Layer 4 of a small transformer language model trained on English Wikipedia (17 layers, counted from 0, width 128).
Take only the direct path to the model's output, skipping the later layers: a vector added to the residual stream pushes a token's score in proportion to its dot product with that token's output vector.

Output vectors of the tokens that the questions are about. A number n stands for n times 0.011.
"ic": -7 -25 -4 5 39 34 -32 -62 -2 0 14 16 -3 -4 17 8 -4 -4 10 -11 -15 -10 -23 -43 -28 -9 -6 -54 -13 26 -24 -21 -24 22 8 -26 -22 -29 -27 -19 -9 -30 -15 1 12 31 10 38 -31 -2 23 -30 -17 -7 14 -8 -6 11 -9 24 6 -11 14 25 12 -13 47 -14 -15 28 -19 4 10 -18 1 17 -7 -24 -14 7 35 38 24 -34 -7 -2 21 -26 -24 2 -4 -17 -40 18 8 5 6 -13 18 27 1 2 -25 -17 -1 29 9 8 26 30 4 -5 -39 -35 -30 18 5 1 29 -28 -5 9 12 37 -15 -17 1 5
"iver": -17 -16 44 -10 -8 41 1 -33 20 37 -4 20 18 15 31 1 -26 56 -13 11 -16 0 -11 -37 -16 37 -1 -1 21 35 -37 -59 27 9 -20 -9 7 -38 -27 9 26 27 36 35 36 -18 -23 25 16 12 10 -13 -6 19 -10 15 25 0 24 16 39 29 -7 -6 -13 -20 12 32 17 22 -6 -4 26 17 -3 8 1 -44 60 -10 -2 -1 53 -1 15 43 58 23 -6 17 17 -49 -26 0 4 45 24 -23 -12 -40 -5 -4 -33 -28 -13 37 61 20 50 24 69 -29 -28 -70 -6 46 -17 -32 18 19 -5 7 10 -1 15 -18 17 20
"it": -4 -24 -8 11 7 5 -3 2 16 -1 12 -28 -2 16 3 18 25 -16 -22 -2 1 29 3 -48 -23 -31 -5 -19 67 13 -1 1 -14 14 8 -35 -10 11 -17 34 -7 10 31 7 1 6 5 30 -24 -29 2 -36 -32 -28 11 12 24 12 -20 23 43 -29 25 -2 2 -17 33 -33 -1 26 -15 8 3 -40 12 6 -18 -16 36 -1 47 -6 26 -4 12 17 -19 -1 -30 2 -16 -5 -3 3 10 11 -5 1 -27 -21 17 -29 -30 27 32 -7 14 -1 29 -6 -3 -16 35 -16 -8 4 10 38 6 -6 -6 17 35 -14 -8 -5 -19 -8
"ee": 20 15 10 3 -14 72 -3 -24 14 3 9 7 12 13 16 16 9 -31 -24 1 -46 17 -21 -46 8 30 -19 32 15 17 -30 -39 76 6 -27 -18 -12 10 -18 -9 36 -30 39 9 3 -60 -8 -20 2 41 -31 -37 -12 -22 -13 -7 -7 -5 24 8 2 -4 20 -31 -19 26 45 36 -1 59 -2 16 24 -6 2 31 2 -5 -5 7 51 -14 4 -16 -29 -16 3 32 3 -13 -5 -6 -16 -15 -20 2 19 35 13 -29 -21 12 -30 -22 19 33 31 13 2 44 4 10 -3 -20 56 3 45 -43 32 10 3 0 28 0 16 -7 28 -27
"erson": -42 25 -9 -45 -23 33 37 -42 -11 21 4 -4 -14 -28 32 37 39 -31 -6 13 -48 -3 -45 -26 -8 -3 -21 18 -4 50 -9 15 22 25 4 -25 -60 -24 -3 -2 -6 7 18 15 6 -14 -10 -24 19 23 -33 -18 -33 17 -7 -49 -42 -18 26 5 67 4 24 -51 -66 4 15 -9 28 36 3 13 47 -29 -21 20 22 -61 -2 22 21 -13 25 12 -16 23 52 36 -18 13 18 -47 18 10 25 1 -11 -1 45 25 -24 -5 -19 -11 1 -17 -10 8 23 9 23 -66 -20 -50 71 40 44 36 43 -2 -9 -1 8 -21 36 -7 -6 10
"ember": 0 25 42 -49 -39 23 -2 -46 -7 -10 3 9 -21 -38 49 4 40 4 1 1 -15 7 -27 -41 -15 19 18 -11 -4 34 -7 -11 29 27 13 -35 -47 -47 16 -1 -21 48 36 21 27 -53 17 -16 53 41 -6 -13 -9 9 -56 -3 16 -45 56 13 11 29 65 -33 -68 2 36 -7 78 -9 52 -12 53 31 -14 18 -7 -25 27 28 46 29 41 -79 -1 -7 6 12 3 4 59 -18 1 18 29 11 -32 13 21 13 24 -5 -24 20 -53 10 4 25 56 -57 55 -45 -17 -32 -30 53 36 -3 64 -4 12 1 80 -20 -15 -6 32 41
"ell": -7 2 -4 -38 -11 24 34 -32 31 -2 15 8 42 -24 -21 -21 25 5 -6 4 -41 -5 -13 -54 -11 -21 -20 4 58 17 -3 -23 31 31 -37 -27 6 -5 -18 2 30 -21 5 2 40 -15 -6 39 28 -11 -5 -28 -7 5 18 19 36 -30 -7 -21 41 7 4 -33 -19 -15 42 -26 14 4 7 6 8 -11 0 -15 -33 -21 -4 -13 40 -9 -1 -34 -13 -37 -41 14 -24 2 6 22 2 -35 0 -11 2 13 6 14 -12 23 4 -9 -7 19 -2 46 10 3 42 -21 -1 -35 19 24 26 -7 10 -7 12 -47 17 24 -13 -21 -5 15
"p": -7 -20 -6 -11 -22 10 -41 -18 -10 40 -9 -24 25 -16 1 53 -7 10 -1 -9 35 -1 15 -54 -8 38 5 26 2 43 -4 -8 -1 36 16 -32 -9 -11 12 -6 34 3 16 8 14 -28 -24 1 27 -10 -11 -14 2 -10 -23 -20 -19 -22 15 13 3 -14 26 19 -36 2 32 20 -10 -36 -49 -9 13 19 8 -10 -3 -33 18 -11 39 -28 44 31 9 18 -17 -20 -1 -2 5 10 -11 6 -4 -12 -15 -17 -6 25 8 -27 -6 32 22 -7 -10 -2 -16 34 -2 17 -5 -4 19 10 -20 30 10 -5 17 1 2 21 0 24 -14 -17
"th": 17 -4 1 14 6 23 35 -15 -30 -4 -9 15 44 -22 38 -30 -22 4 5 -1 33 -3 -6 -70 7 25 9 9 40 14 6 24 -6 20 -29 -20 29 -12 23 43 -2 9 -26 7 16 -26 14 -3 -7 -7 -58 -26 2 -9 17 9 -14 -14 -14 -5 32 40 0 -1 -27 -2 0 5 29 -25 -14 -9 18 -26 -11 -20 -52 -3 10 3 -5 -31 3 -5 9 21 -10 6 -12 -16 27 -21 48 -4 -7 -21 4 -6 23 12 -24 -6 26 -20 -6 -46 -4 19 28 -20 -4 -27 -9 -15 -29 4 7 -33 62 -32 19 3 9 40 32 29 46 -12
"ium": -1 -36 39 -37 18 52 2 -69 53 30 -33 32 20 -38 -5 31 -11 53 8 5 -40 -17 -15 -72 -8 14 -21 36 18 72 -48 -39 26 21 -15 2 9 -3 -24 1 -37 -31 28 6 -21 -21 15 -18 -25 -12 -56 -34 -35 26 19 -26 4 -20 -2 18 22 11 35 -5 -14 -7 12 -16 2 -5 14 -1 5 10 -29 4 -10 -35 47 19 16 4 29 -34 3 -14 -13 32 14 9 7 -28 -41 31 -31 54 -28 -17 -38 19 -5 -32 17 7 -39 19 6 -12 6 8 0 -22 9 -54 41 21 18 -19 40 -44 -6 23 10 27 5 -1 40 -32
"ens": 8 30 -2 -22 31 31 52 7 26 17 17 11 -5 -17 13 -43 -24 28 18 4 -34 -1 -22 -61 0 -33 -15 6 13 23 -28 -32 -19 29 -40 6 -27 -25 -20 23 -11 -5 -4 12 24 -37 -10 -9 18 -21 8 -7 18 26 -5 1 7 1 6 -17 52 12 28 8 -12 -44 41 -9 10 28 -5 21 1 -8 -6 -19 43 -28 -3 -10 11 13 6 24 11 -18 40 3 -62 35 24 18 -16 6 -4 -5 21 11 -11 31 15 -31 -54 6 -24 10 -2 28 2 29 30 -39 49 -19 13 48 30 -3 13 20 10 22 15 -1 5 -13 -26 27
"i": -5 -16 6 -11 9 23 -1 -9 -21 -4 -9 6 -3 32 -7 8 7 16 -8 -8 -13 -10 -12 -56 -2 -14 -2 -24 -2 -19 7 -22 -7 -23 3 3 -16 -8 12 3 10 6 -5 -3 -19 17 -4 0 -5 -33 -19 -21 -20 35 8 -7 10 -5 18 -9 6 -12 12 -6 -7 28 -22 -19 28 31 5 32 -8 7 8 -7 -7 7 10 27 -2 41 28 2 0 -16 9 -5 0 22 3 9 8 -22 8 18 36 -9 13 15 4 -4 34 -3 39 7 15 -26 2 8 -9 5 -1 -12 -8 -7 11 16 -8 0 16 -10 26 30 5 -12 -3 -20
"est": -32 -21 -37 11 -38 40 1 -39 -16 -9 20 -33 12 25 -8 -13 -5 57 23 -13 -20 14 -24 -30 -6 -11 22 -16 39 -16 -40 -37 13 3 -25 7 22 -17 -26 -30 42 -22 -9 21 -13 9 -9 -13 -21 -27 -57 -8 5 28 22 14 48 -3 -4 -26 49 -6 -3 -11 14 -6 30 21 11 9 -9 -22 8 -7 6 -12 9 -17 23 -13 34 -4 46 11 14 -14 28 -21 33 13 31 18 3 18 16 2 -37 -29 -22 1 12 -10 7 -9 9 -28 27 19 23 19 1 -31 27 -20 13 21 11 -34 2 -44 19 18 -24 -4 -42 21 22 9
"m": -27 -19 -16 -31 20 12 14 -2 7 17 -13 22 -14 22 16 -4 -5 -3 -34 -15 43 22 0 -58 27 19 -1 -25 -35 -6 -49 14 3 21 36 -12 -5 -1 -25 -5 31 22 4 12 -3 -18 -3 -2 18 5 -2 12 -9 3 -17 -5 -13 5 14 9 -13 -5 -2 -24 -25 15 23 16 -3 -47 -19 4 -6 21 6 -6 1 -5 29 27 -15 -37 -5 21 26 -2 7 -7 -6 16 -3 11 12 41 -35 -3 6 34 -4 23 1 -39 3 1 -3 -27 -10 -3 -4 26 -16 -33 6 14 -27 -1 25 34 36 5 34 32 -31 8 -16 -3 -10 17
"ct": -5 9 39 12 26 42 -20 -35 -10 -8 -12 40 4 1 8 32 19 -1 -36 -4 23 -15 -34 -57 36 -12 -50 5 18 23 20 5 31 7 -76 23 -78 11 28 14 17 -11 29 12 32 -29 -12 1 21 39 -21 -51 -6 -20 -45 30 -6 -29 -18 1 66 43 -2 -3 -7 39 56 23 29 -17 30 20 22 -16 -7 2 21 -20 24 27 12 -17 -3 -41 -5 20 9 -18 -2 -9 36 -13 10 29 -6 19 -16 11 19 12 4 -17 -5 10 -39 -16 59 -12 12 32 19 -76 -6 -27 -19 75 -8 7 32 -56 28 -14 -12 17 -3 -8 -22 -5
"ri": -35 -8 -11 -31 -46 31 4 -6 7 16 -8 33 -40 15 20 33 2 15 38 1 -1 -29 -32 -45 7 -13 27 -28 -27 59 7 2 35 18 2 -49 -35 1 -27 -7 7 2 10 4 -2 -7 13 5 9 -17 -34 -35 -15 19 -7 -37 6 18 -33 5 28 15 27 -24 -8 -10 22 -15 15 31 30 -23 6 -10 -5 14 -17 -39 17 19 -6 -27 18 -20 11 -21 5 2 1 16 18 -9 36 -10 6 3 -8 44 -11 13 -25 -5 13 -61 18 -3 51 26 -22 18 -26 -50 1 -22 46 6 11 36 -7 -11 -21 -8 -15 -6 -13 -1 14 6
" season": -19 11 11 -27 -6 29 12 -70 48 36 12 22 -14 32 33 4 -22 21 -49 43 -2 -5 13 -10 -1 -18 22 39 0 10 -50 -39 25 7 -47 11 -37 -27 -20 34 20 -1 19 14 7 30 -43 8 17 21 -24 -26 -8 35 -5 -7 2 -14 -22 -32 39 -6 23 -37 -15 -12 -2 8 5 44 8 17 19 -2 -33 6 -28 -45 41 55 -3 14 20 -36 30 21 10 -2 17 19 30 -14 -19 -11 -38 3 -17 27 -21 12 -37 -39 -7 -40 -23 -36 7 34 12 -10 7 12 10 -10 7 17 -2 -30 84 -14 8 51 38 -46 26 1 29 24
"[": -10 28 18 -7 -16 9 10 -30 19 32 8 9 20 11 6 -13 15 1 -8 21 23 -15 -30 -43 34 -34 -3 9 16 30 -1 -23 18 23 -17 22 -24 -27 -8 3 -10 -13 13 31 9 -21 -10 10 -4 -13 -7 7 11 1 -7 -16 19 -27 10 28 14 32 33 13 -19 -55 20 4 8 10 -21 16 27 -22 -18 27 -24 -14 11 9 24 -3 36 -5 -1 20 16 11 -12 -3 18 -22 -18 38 -31 10 -22 2 32 15 18 10 -26 -18 38 16 30 -6 52 -30 28 1 5 -9 22 27 48 -5 -2 -9 12 8 28 25 -6 -11 26 8
"uring": -57 49 54 -3 -55 42 4 -59 18 33 10 30 -18 17 2 6 -9 -5 -18 62 -27 -37 -44 -53 -11 -15 -25 56 24 32 -28 -13 38 19 -41 4 -7 38 -34 40 4 32 15 17 48 -29 -45 12 8 32 -25 -33 -29 -23 -20 -8 -13 -10 70 4 9 -19 -11 -45 6 -45 -22 31 -5 25 0 7 16 50 -20 20 9 -57 -30 24 45 -2 50 -49 29 -3 39 49 -33 14 -4 -53 -36 60 -13 -10 -18 62 -44 6 23 -39 -34 -25 -4 38 75 27 67 33 53 -35 8 -45 36 22 38 16 38 -19 13 0 37 -2 -12 3 -8 29
"ra": -23 -2 8 -42 -9 76 20 12 13 -11 3 40 14 -21 -9 3 -18 17 -3 -19 -26 -18 -1 -45 -4 -39 15 29 -12 22 2 5 -4 31 -14 -26 -10 18 -25 25 -14 -2 -22 0 9 -12 -3 26 20 -7 -19 -18 -13 1 -8 -16 2 17 -3 -24 26 9 29 -15 0 -9 -1 9 1 -2 -10 -9 -1 -9 -4 2 -27 -24 11 20 2 -20 6 -5 17 6 18 -8 -22 24 24 -36 0 -28 7 -2 3 41 -15 -8 10 -1 -1 -34 -2 -26 58 -14 -20 27 4 -42 19 -18 61 23 24 17 3 -4 5 44 -56 12 -29 24 7 30
"form": -28 -20 3 -41 -5 22 -2 -93 54 43 -11 4 50 39 24 7 -11 2 -26 40 21 12 -16 -47 9 -19 -18 -4 -39 24 -11 -23 -11 51 -40 -7 -35 -4 30 16 -12 -17 -6 30 -27 -32 -14 36 16 17 -25 -32 -34 -27 -29 -29 34 7 13 -6 36 13 7 -2 -39 -2 17 -13 58 28 16 3 15 -39 -19 -15 1 -20 29 28 25 -24 46 6 -5 30 -19 0 -25 5 24 15 4 -21 -9 32 -9 9 8 9 -3 -2 2 24 -29 6 16 12 49 3 34 -26 -13 -52 -9 23 7 2 49 -46 24 11 32 -7 9 20 44 38
"]": -51 2 14 -20 -23 9 -22 -26 3 12 18 41 33 33 57 -17 25 -9 -48 -16 8 -4 4 -49 24 -34 14 53 14 20 -22 -23 77 0 9 29 -60 -27 -20 11 -38 -20 37 11 46 -46 -32 9 16 -14 -25 -9 -5 20 -11 -67 24 -28 17 6 23 22 44 -26 -41 -72 46 11 12 22 1 -5 29 4 -36 12 -23 -54 26 28 28 -16 66 -36 -29 49 23 3 -14 19 13 -65 -19 27 -49 20 -47 25 66 41 -8 11 -14 -17 -5 6 41 4 40 -8 20 -11 16 -36 26 39 47 -34 9 8 -25 22 4 2 -7 26 14 -19
"ced": -10 54 57 -24 19 34 -23 -69 -6 44 -5 30 46 36 -15 28 -4 2 -16 -22 7 21 -38 -59 -2 -9 -24 -7 -1 60 -46 -38 97 44 -26 29 -14 13 11 66 19 -6 -15 22 57 -21 -11 36 52 -22 -27 -18 -75 -6 11 -53 37 -18 23 10 92 16 2 -2 -27 -27 35 25 23 -18 13 -7 21 19 -26 14 7 -29 27 19 30 -10 77 22 -35 32 5 8 36 -45 51 -10 34 23 -20 54 -42 40 11 -11 -6 -43 1 -2 -49 5 24 46 39 13 69 -37 17 -27 18 55 36 -21 48 -2 4 6 -23 -26 -23 25 30 -25
"ion": -14 4 29 -24 -3 22 -26 -1 3 41 10 38 -18 -17 3 49 3 4 -26 30 -38 5 -41 -68 19 -9 26 -3 24 32 -4 -35 -12 15 33 7 3 -1 -12 45 -21 -15 16 8 -2 17 8 -16 21 -9 -16 -6 -16 -27 -1 1 3 3 8 8 2 -22 5 -25 -8 4 7 -10 31 53 -22 2 6 -30 -28 3 43 -19 22 -17 38 18 -7 -24 48 31 6 13 5 37 4 -21 26 -4 -14 26 17 -1 12 -11 19 29 -31 -4 -44 -1 28 -18 20 -3 14 -1 19 -22 22 -7 -30 -20 27 -3 17 -8 4 -24 -14 -29 37 -23
"ward": 7 20 4 -17 -52 32 16 -43 36 -8 18 22 16 21 -7 12 1 12 -69 -7 -1 -1 -36 -45 26 22 -52 68 33 45 -18 -48 18 0 -41 6 -62 -29 -54 -34 22 31 29 23 8 -31 6 31 25 4 -51 19 -5 26 6 -23 2 -25 12 13 49 4 41 21 -53 26 71 66 39 9 10 2 25 -24 -11 26 -27 -13 16 24 19 -55 58 -33 -22 19 -7 24 8 -24 54 10 6 14 10 -7 -21 9 -23 36 -16 -15 -17 17 14 -43 10 29 -11 25 19 -56 18 2 -26 57 54 -34 46 -3 14 -4 13 -15 28 27 -17 10
"oth": -39 28 19 -35 13 78 23 -57 5 24 11 -11 14 12 38 5 8 65 31 6 -10 -7 -31 -36 -6 45 13 41 -10 -30 7 -13 3 -5 -3 0 -21 -13 15 36 16 -37 30 26 24 12 -23 -9 17 7 -26 22 -41 24 -48 -15 24 -35 11 69 40 26 15 -28 12 17 -7 35 -14 4 28 -9 35 9 2 15 -10 -32 27 4 82 0 10 -53 -8 22 -10 52 -7 15 2 -26 -2 -37 -41 26 -43 -12 35 -1 -4 -50 -21 -6 -7 30 26 -9 41 -4 35 -17 -35 -29 -29 92 35 -22 3 -22 28 7 -3 34 -18 -3 -10 30

Each question shows what one neuron of this layer's MLP adds at an activation of 1. A number n stands for n times 0.02.

n170: -1 1 -12 21 0 19 -3 10 3 1 2 11 -2 -6 2 -16 -1 4 0 -5 1 -4 -2 -8 16 2 7 -8 -2 -8 -4 4 -5 -4 -10 7 5 -4 3 4 -10 -1 -1 -5 3 0 0 15 7 -3 14 -15 1 18 5 -5 -4 7 -12 0 1 -1 6 0 7 1 7 6 13 11 8 -4 -11 5 5 -11 4 10 4 -5 2 10 13 3 6 3 9 -7 -5 5 -2 -10 -5 4 1 -15 -1 -9 1 2 6 -3 -5 -9 -9 1 -23 -2 18 5 -2 -14 -4 -1 8 -4 9 3 2 -16 -6 -7 2 -9 2 -17 1 1
Which three tokens does it push up most, strongest first? "ens", "ic", "est"

n150: 6 -9 3 -1 -12 -5 -5 -4 -4 -13 3 -8 13 -5 8 8 3 -6 3 -2 12 -1 1 15 -9 -7 3 13 -6 -3 4 0 10 2 -10 5 8 -6 3 0 7 -4 1 13 -23 -3 9 7 -16 7 4 -8 -4 1 -16 13 -1 7 3 7 6 -3 9 -10 10 -12 3 -8 -8 -12 -7 0 3 3 32 -7 10 10 16 -1 16 2 8 4 -7 7 -6 0 2 2 -13 -11 8 2 2 -6 10 -3 11 -8 15 0 2 8 13 -3 2 5 -2 8 11 -3 8 -7 -5 4 -3 -4 -11 4 0 -4 11 17 11 8 8 -17
Which of these tokens does it push down most? " season"

n241: 8 9 5 -7 2 -15 18 7 -13 -11 8 1 -6 -2 13 14 6 8 -4 2 -10 -7 11 5 -13 0 -13 -13 -14 3 4 1 -11 5 -18 2 6 0 -1 -2 0 4 14 -2 8 -10 -5 11 -11 6 -3 5 -6 0 -8 13 3 8 16 3 12 -2 -3 -3 -2 6 -5 -1 2 3 4 7 2 -14 8 0 10 7 9 -14 -1 4 5 0 11 2 -10 -5 -12 22 2 11 11 10 -6 4 -7 8 7 10 1 -5 -9 -5 -7 12 -2 1 -1 -3 10 -3 0 -2 -15 4 2 1 -12 -4 -2 -9 12 10 13 -8 12 9
Which of these tokens does it push up most? "ember"

n105: -2 -11 -10 -2 10 3 -14 -19 -11 4 -15 -1 4 6 5 1 -1 -5 5 2 -2 2 -4 -13 -16 7 -7 -4 6 -3 10 4 -9 -4 6 -2 10 17 16 -6 -17 16 7 -19 -1 -5 3 2 3 6 -1 10 3 7 -3 1 0 -6 0 -14 4 -10 9 -1 8 9 -5 8 9 13 -13 9 4 1 -1 -4 -1 2 13 1 -8 1 -10 6 -3 5 -3 0 -2 -5 12 1 0 3 6 16 -4 0 1 -2 2 1 -11 -9 11 -5 -9 3 -10 -5 6 -12 -1 -8 16 13 14 5 -14 23 -6 7 -4 -9 -8 -6 10 -4
Which of these tokens does it push up most? "erson"

n276: 2 -9 8 -7 5 -1 2 -4 -9 4 12 2 -1 0 5 4 -13 8 -4 1 0 5 7 2 -8 -12 12 3 7 15 -5 -11 -3 1 -3 -3 9 8 -6 11 -7 1 0 -6 -3 -7 4 8 1 6 5 6 5 -7 5 -8 -10 8 4 5 -1 -1 2 -8 0 -8 -29 -16 2 5 -8 -10 -13 0 6 0 1 -8 -1 -4 -9 11 3 0 -7 -3 11 9 5 -14 -11 -15 -1 1 -1 1 -2 9 -11 1 -1 7 1 5 2 1 7 4 30 1 6 -17 -2 8 -6 4 0 3 9 -13 9 2 -13 6 13 -10 0 -5
Which of these tokens does it push up most? "uring"

n87: 0 -7 3 8 -24 -3 0 -4 -1 3 -7 -12 -12 22 -4 -1 -5 4 -2 -10 17 3 4 2 -2 1 -3 9 13 -4 20 -14 4 2 -5 0 10 -2 9 9 2 -10 8 -7 11 -4 -1 -15 -3 3 1 -3 3 -6 -7 -4 -2 -2 -10 4 0 -1 15 -9 -14 -6 -7 8 0 -4 -13 10 -4 7 -6 7 9 -3 -2 -4 6 -2 -5 -5 -4 -1 6 5 -7 2 2 -9 13 -5 5 9 -5 -16 0 -2 1 -13 10 10 0 -4 -8 8 9 7 0 3 -3 14 10 -9 -2 -7 -14 -6 -4 -3 -7 6 -9 5 5 8
Which of these tokens does it push down most? "ic"

n178: -1 -14 -13 17 -5 -8 3 4 7 -2 -9 12 -11 8 -1 0 -7 -13 7 1 2 -9 -7 2 -6 -13 -2 2 6 3 14 9 11 12 -17 -11 10 -7 11 1 7 -3 9 9 1 -7 -4 8 0 4 -9 -6 6 -14 8 -14 -14 -8 -3 8 11 2 -5 1 0 11 -11 4 8 1 0 -2 -5 -7 23 -9 -4 7 -11 -3 1 5 6 -11 -1 22 6 6 -7 19 -3 -4 12 -7 3 2 3 -5 14 -3 -4 -6 0 5 2 -1 5 10 8 4 0 -5 7 4 -2 9 0 14 2 5 -9 -1 0 12 5 3 -4 -4
Which of these tokens does it push down most? "ium"

n94: 7 -9 6 -7 6 11 1 0 1 -7 -21 0 6 3 0 1 7 -1 -2 -1 0 -1 6 -30 5 -3 5 18 -3 -7 -1 -10 -6 13 10 -10 3 1 -12 3 -8 -4 -13 6 0 11 -12 0 3 -12 5 -12 -5 -7 -2 10 6 11 -2 -15 -14 -2 3 0 1 15 4 -7 -2 -10 1 -9 24 1 -25 4 5 14 -2 5 -12 12 -12 7 0 2 2 -10 8 -14 8 -4 -14 8 13 -5 4 2 -2 -10 -1 -4 7 2 -5 -12 7 2 8 -9 -9 4 -1 -15 6 -3 5 1 -1 2 1 3 12 -6 -5 13 -14 6
Which two tokens does it push up most, strongest first? "ra", "ium"

n125: -1 -6 2 0 2 2 -4 2 12 -8 7 4 2 5 -5 9 6 6 5 -4 2 -11 -3 -4 4 -5 3 -1 3 6 5 8 -2 3 -11 -4 7 5 3 -9 -17 5 -3 -4 -1 7 1 21 -3 -3 3 2 0 9 4 13 13 1 -1 -15 0 -3 -3 -6 -3 0 -2 6 9 -1 -3 -3 -6 -4 47 -5 5 4 -1 5 -3 0 3 2 -3 9 1 4 1 8 -9 -3 12 4 -7 0 6 -6 -9 2 5 1 -1 1 -7 -3 -16 -13 5 -13 -4 -9 8 2 8 -5 -11 -2 2 -2 4 -11 12 8 -8 10 -8 3
Which of these tokens does it push down most? "ee"

n124: 2 -2 -2 -3 -5 4 4 -9 -2 -1 -4 15 8 4 -8 1 9 0 3 -5 3 1 -3 7 -16 -7 -5 -9 -7 9 -8 -4 3 0 9 -11 2 0 -11 3 -3 2 -1 -3 -3 -5 7 5 1 4 -4 8 14 1 7 5 -3 -11 -3 13 -2 -2 1 5 3 -2 -1 -7 -1 -9 -9 -2 -6 2 -26 -5 3 -3 -8 4 6 -6 -3 -4 -20 -11 6 -3 -7 -1 4 2 -10 -13 1 4 -6 -6 11 4 6 17 -7 8 8 -4 -2 0 -2 14 9 -1 7 -3 -4 -9 -6 -2 0 4 -4 0 -5 3 1 -15 -9 -5
Which of these tokens does it push down most? " season"

n163: -26 15 -6 -14 -2 -8 -11 1 4 5 8 2 -4 1 9 7 1 15 -7 -8 -14 13 10 10 -9 -6 -4 9 8 0 -12 -7 -5 5 -5 2 -7 -10 -7 -4 12 5 7 17 0 -10 3 -8 7 -7 -7 -8 2 -2 7 6 18 2 5 -3 4 -8 -1 1 17 -4 6 -15 -6 7 7 5 3 -6 0 -3 3 -12 4 -3 -1 -4 8 8 15 8 3 14 4 13 4 -6 -6 -7 10 1 14 1 4 8 -3 15 -4 13 0 4 -2 4 -2 0 -1 4 9 1 -6 15 5 -11 -3 3 -12 -8 -12 0 -7 6 0 -8
Which of these tokens does it push down most? "th"

n109: -6 -3 -7 -13 -1 18 5 1 4 -7 -10 -12 4 3 -4 10 -4 -1 8 -4 -9 -24 -13 8 -1 9 0 1 -3 20 10 -1 -4 -2 0 3 -15 0 3 2 3 -1 0 6 7 9 1 -1 -5 -12 -2 -13 0 8 -5 -11 3 -9 4 -2 -19 -1 3 0 -4 -8 -10 -4 5 -13 -6 3 -5 -10 -13 8 -3 -9 25 -6 14 14 -10 3 8 6 -3 9 8 -7 -10 -5 -1 3 12 -2 -1 3 1 8 15 -2 -1 -5 3 -1 -13 -1 11 19 -4 -2 8 0 2 -11 24 5 13 8 -9 3 -2 13 -3 27 13 0
Which of these tokens does it push up most? "ium"

n267: 19 -5 5 -4 3 -6 7 0 0 5 -24 -2 -1 5 11 16 0 -2 -2 -10 -9 3 -5 1 2 -4 -2 -11 4 11 -14 8 0 4 -1 -5 -4 6 -8 0 7 -7 11 18 5 -10 2 3 -6 9 -11 -3 2 -11 3 -9 7 -2 -3 11 18 7 0 -8 0 -6 -2 -2 2 1 7 -3 6 -3 -27 -4 2 1 16 0 9 8 6 7 3 -1 4 8 0 -3 -4 12 -1 -2 7 1 -15 -3 6 4 -4 9 -4 3 3 -3 13 4 7 -2 16 -9 -5 2 -16 2 11 9 0 3 -2 3 -1 10 2 8 10 5
Which of these tokens does it push down most? "i"

n149: -4 -8 14 -6 -12 0 -18 0 -3 -10 -12 2 3 4 6 15 -10 -3 -6 3 -9 0 -10 4 3 -8 -13 -8 -2 7 -7 8 6 -10 10 3 11 -2 -1 -14 0 -7 8 -8 2 2 9 -1 5 8 -3 11 -3 5 -5 5 0 0 6 6 8 2 4 6 7 5 -1 15 5 7 -6 -7 14 -15 -6 -1 -1 2 -2 -7 -4 -9 14 -2 -4 -1 0 15 -9 -14 -7 8 8 2 -8 1 -2 -4 -3 2 -5 -16 3 -19 5 5 -5 -18 -4 6 -6 -12 -1 -7 3 8 -1 2 -1 15 6 -4 -7 -8 -5 -2 4 -4
Which of these tokens does it push down most? "ens"

n315: 2 -1 -1 -17 -3 -3 11 1 11 -6 -1 -10 -12 1 2 3 -8 3 9 -2 9 -11 1 8 -6 -11 7 -5 -16 -7 2 8 -4 -13 0 -4 5 5 -11 -2 12 -7 0 1 4 -1 1 6 -3 2 7 -1 2 6 9 -3 -11 10 6 -18 -5 -3 -9 -2 -1 11 -6 0 -7 1 -7 10 -4 -4 12 -3 9 -4 -8 -6 7 4 11 2 9 -12 -15 -15 10 9 -2 -3 -4 8 8 -4 4 11 14 -1 -4 12 -9 -2 2 -3 -1 -9 -1 0 5 0 20 -7 -6 -9 -4 -7 -3 -3 7 -10 9 2 8 4 7 -13
Which of these tokens does it push up most? "i"

n180: 20 -1 4 -7 1 2 8 16 -5 -12 5 5 -5 5 10 19 9 1 -7 4 10 8 -11 -3 8 0 0 -14 -10 9 -8 4 -6 5 -2 -1 4 -10 -10 0 -7 -18 3 -3 14 -9 -9 2 3 5 -18 -17 0 -8 -13 -8 0 -8 -4 8 0 -4 -12 -2 13 7 -5 1 15 -3 16 15 -7 0 1 0 -7 13 -20 -6 -10 2 12 -8 -4 -2 -1 -4 9 0 -7 17 15 7 0 6 -17 -6 -2 5 8 2 8 -3 2 4 1 13 -4 4 -7 4 1 -9 -11 3 -6 3 -1 -8 -2 4 -13 1 -11 -1 -2 3
Which two tokens does it push up most, strongest first? "ct", "ri"

n250: 1 7 4 0 4 2 2 -3 8 -10 -1 11 -7 5 3 -7 -2 0 8 -12 -9 3 -12 -1 7 2 -1 -1 -1 -9 -6 3 -3 2 -11 8 -16 -4 -5 -5 -18 -2 2 10 11 -12 -9 -9 -15 -7 5 -20 11 -6 2 2 -3 5 -3 2 13 0 10 12 -3 -5 11 -6 -2 18 14 0 -16 1 15 17 -2 1 0 -10 -6 3 19 -12 -6 -1 -2 -5 -8 31 1 7 -3 3 -9 -7 2 -11 -13 -3 13 0 9 -11 -6 -17 7 7 -6 0 -2 10 0 13 -15 -1 6 -8 0 0 1 -5 -3 10 -7 -12 10 7
Which two tokens does it push up most, strongest first? "ens", "ic"

n138: -12 -10 6 -4 -6 3 3 -3 3 -12 -2 -1 2 11 9 3 -1 -1 5 -1 4 4 7 -31 1 -10 5 5 11 17 -4 7 0 9 1 4 -6 -3 17 -18 -5 -1 -1 -20 -1 -3 13 2 6 10 0 -3 5 -1 -5 4 -8 1 5 5 10 5 7 3 12 -3 -1 -8 -10 -16 -7 13 9 -3 15 2 -2 -3 -9 2 1 8 12 -6 -9 2 2 11 5 5 6 -4 3 -10 5 -17 12 -1 -1 -7 -6 0 -7 -9 0 -15 -7 -11 5 -2 0 -7 2 -8 5 -14 3 6 -1 3 -8 -8 0 -4 6 -5 -2 -6
Which of these tokens does it push up most? "erson"

n29: -5 10 2 -4 -4 -13 -6 13 -5 0 0 -14 -5 5 11 6 7 0 6 -1 -3 15 -12 2 -1 -4 10 10 -17 -26 10 3 1 -5 -2 -6 10 -9 2 -9 9 11 -10 8 4 4 -3 2 5 5 1 14 4 -22 17 11 4 -10 14 6 -7 4 -9 -2 2 -7 6 7 -2 3 3 11 -1 -5 7 -1 2 9 8 -17 20 -6 9 -10 0 0 -13 4 9 17 10 -4 9 -10 10 1 5 2 3 -4 9 -7 0 -5 -1 3 7 -12 -4 9 5 -5 8 -3 -4 3 -8 -6 -6 -11 4 0 -9 -18 3 0 5 17
Which of these tokens does it push down most? "ium"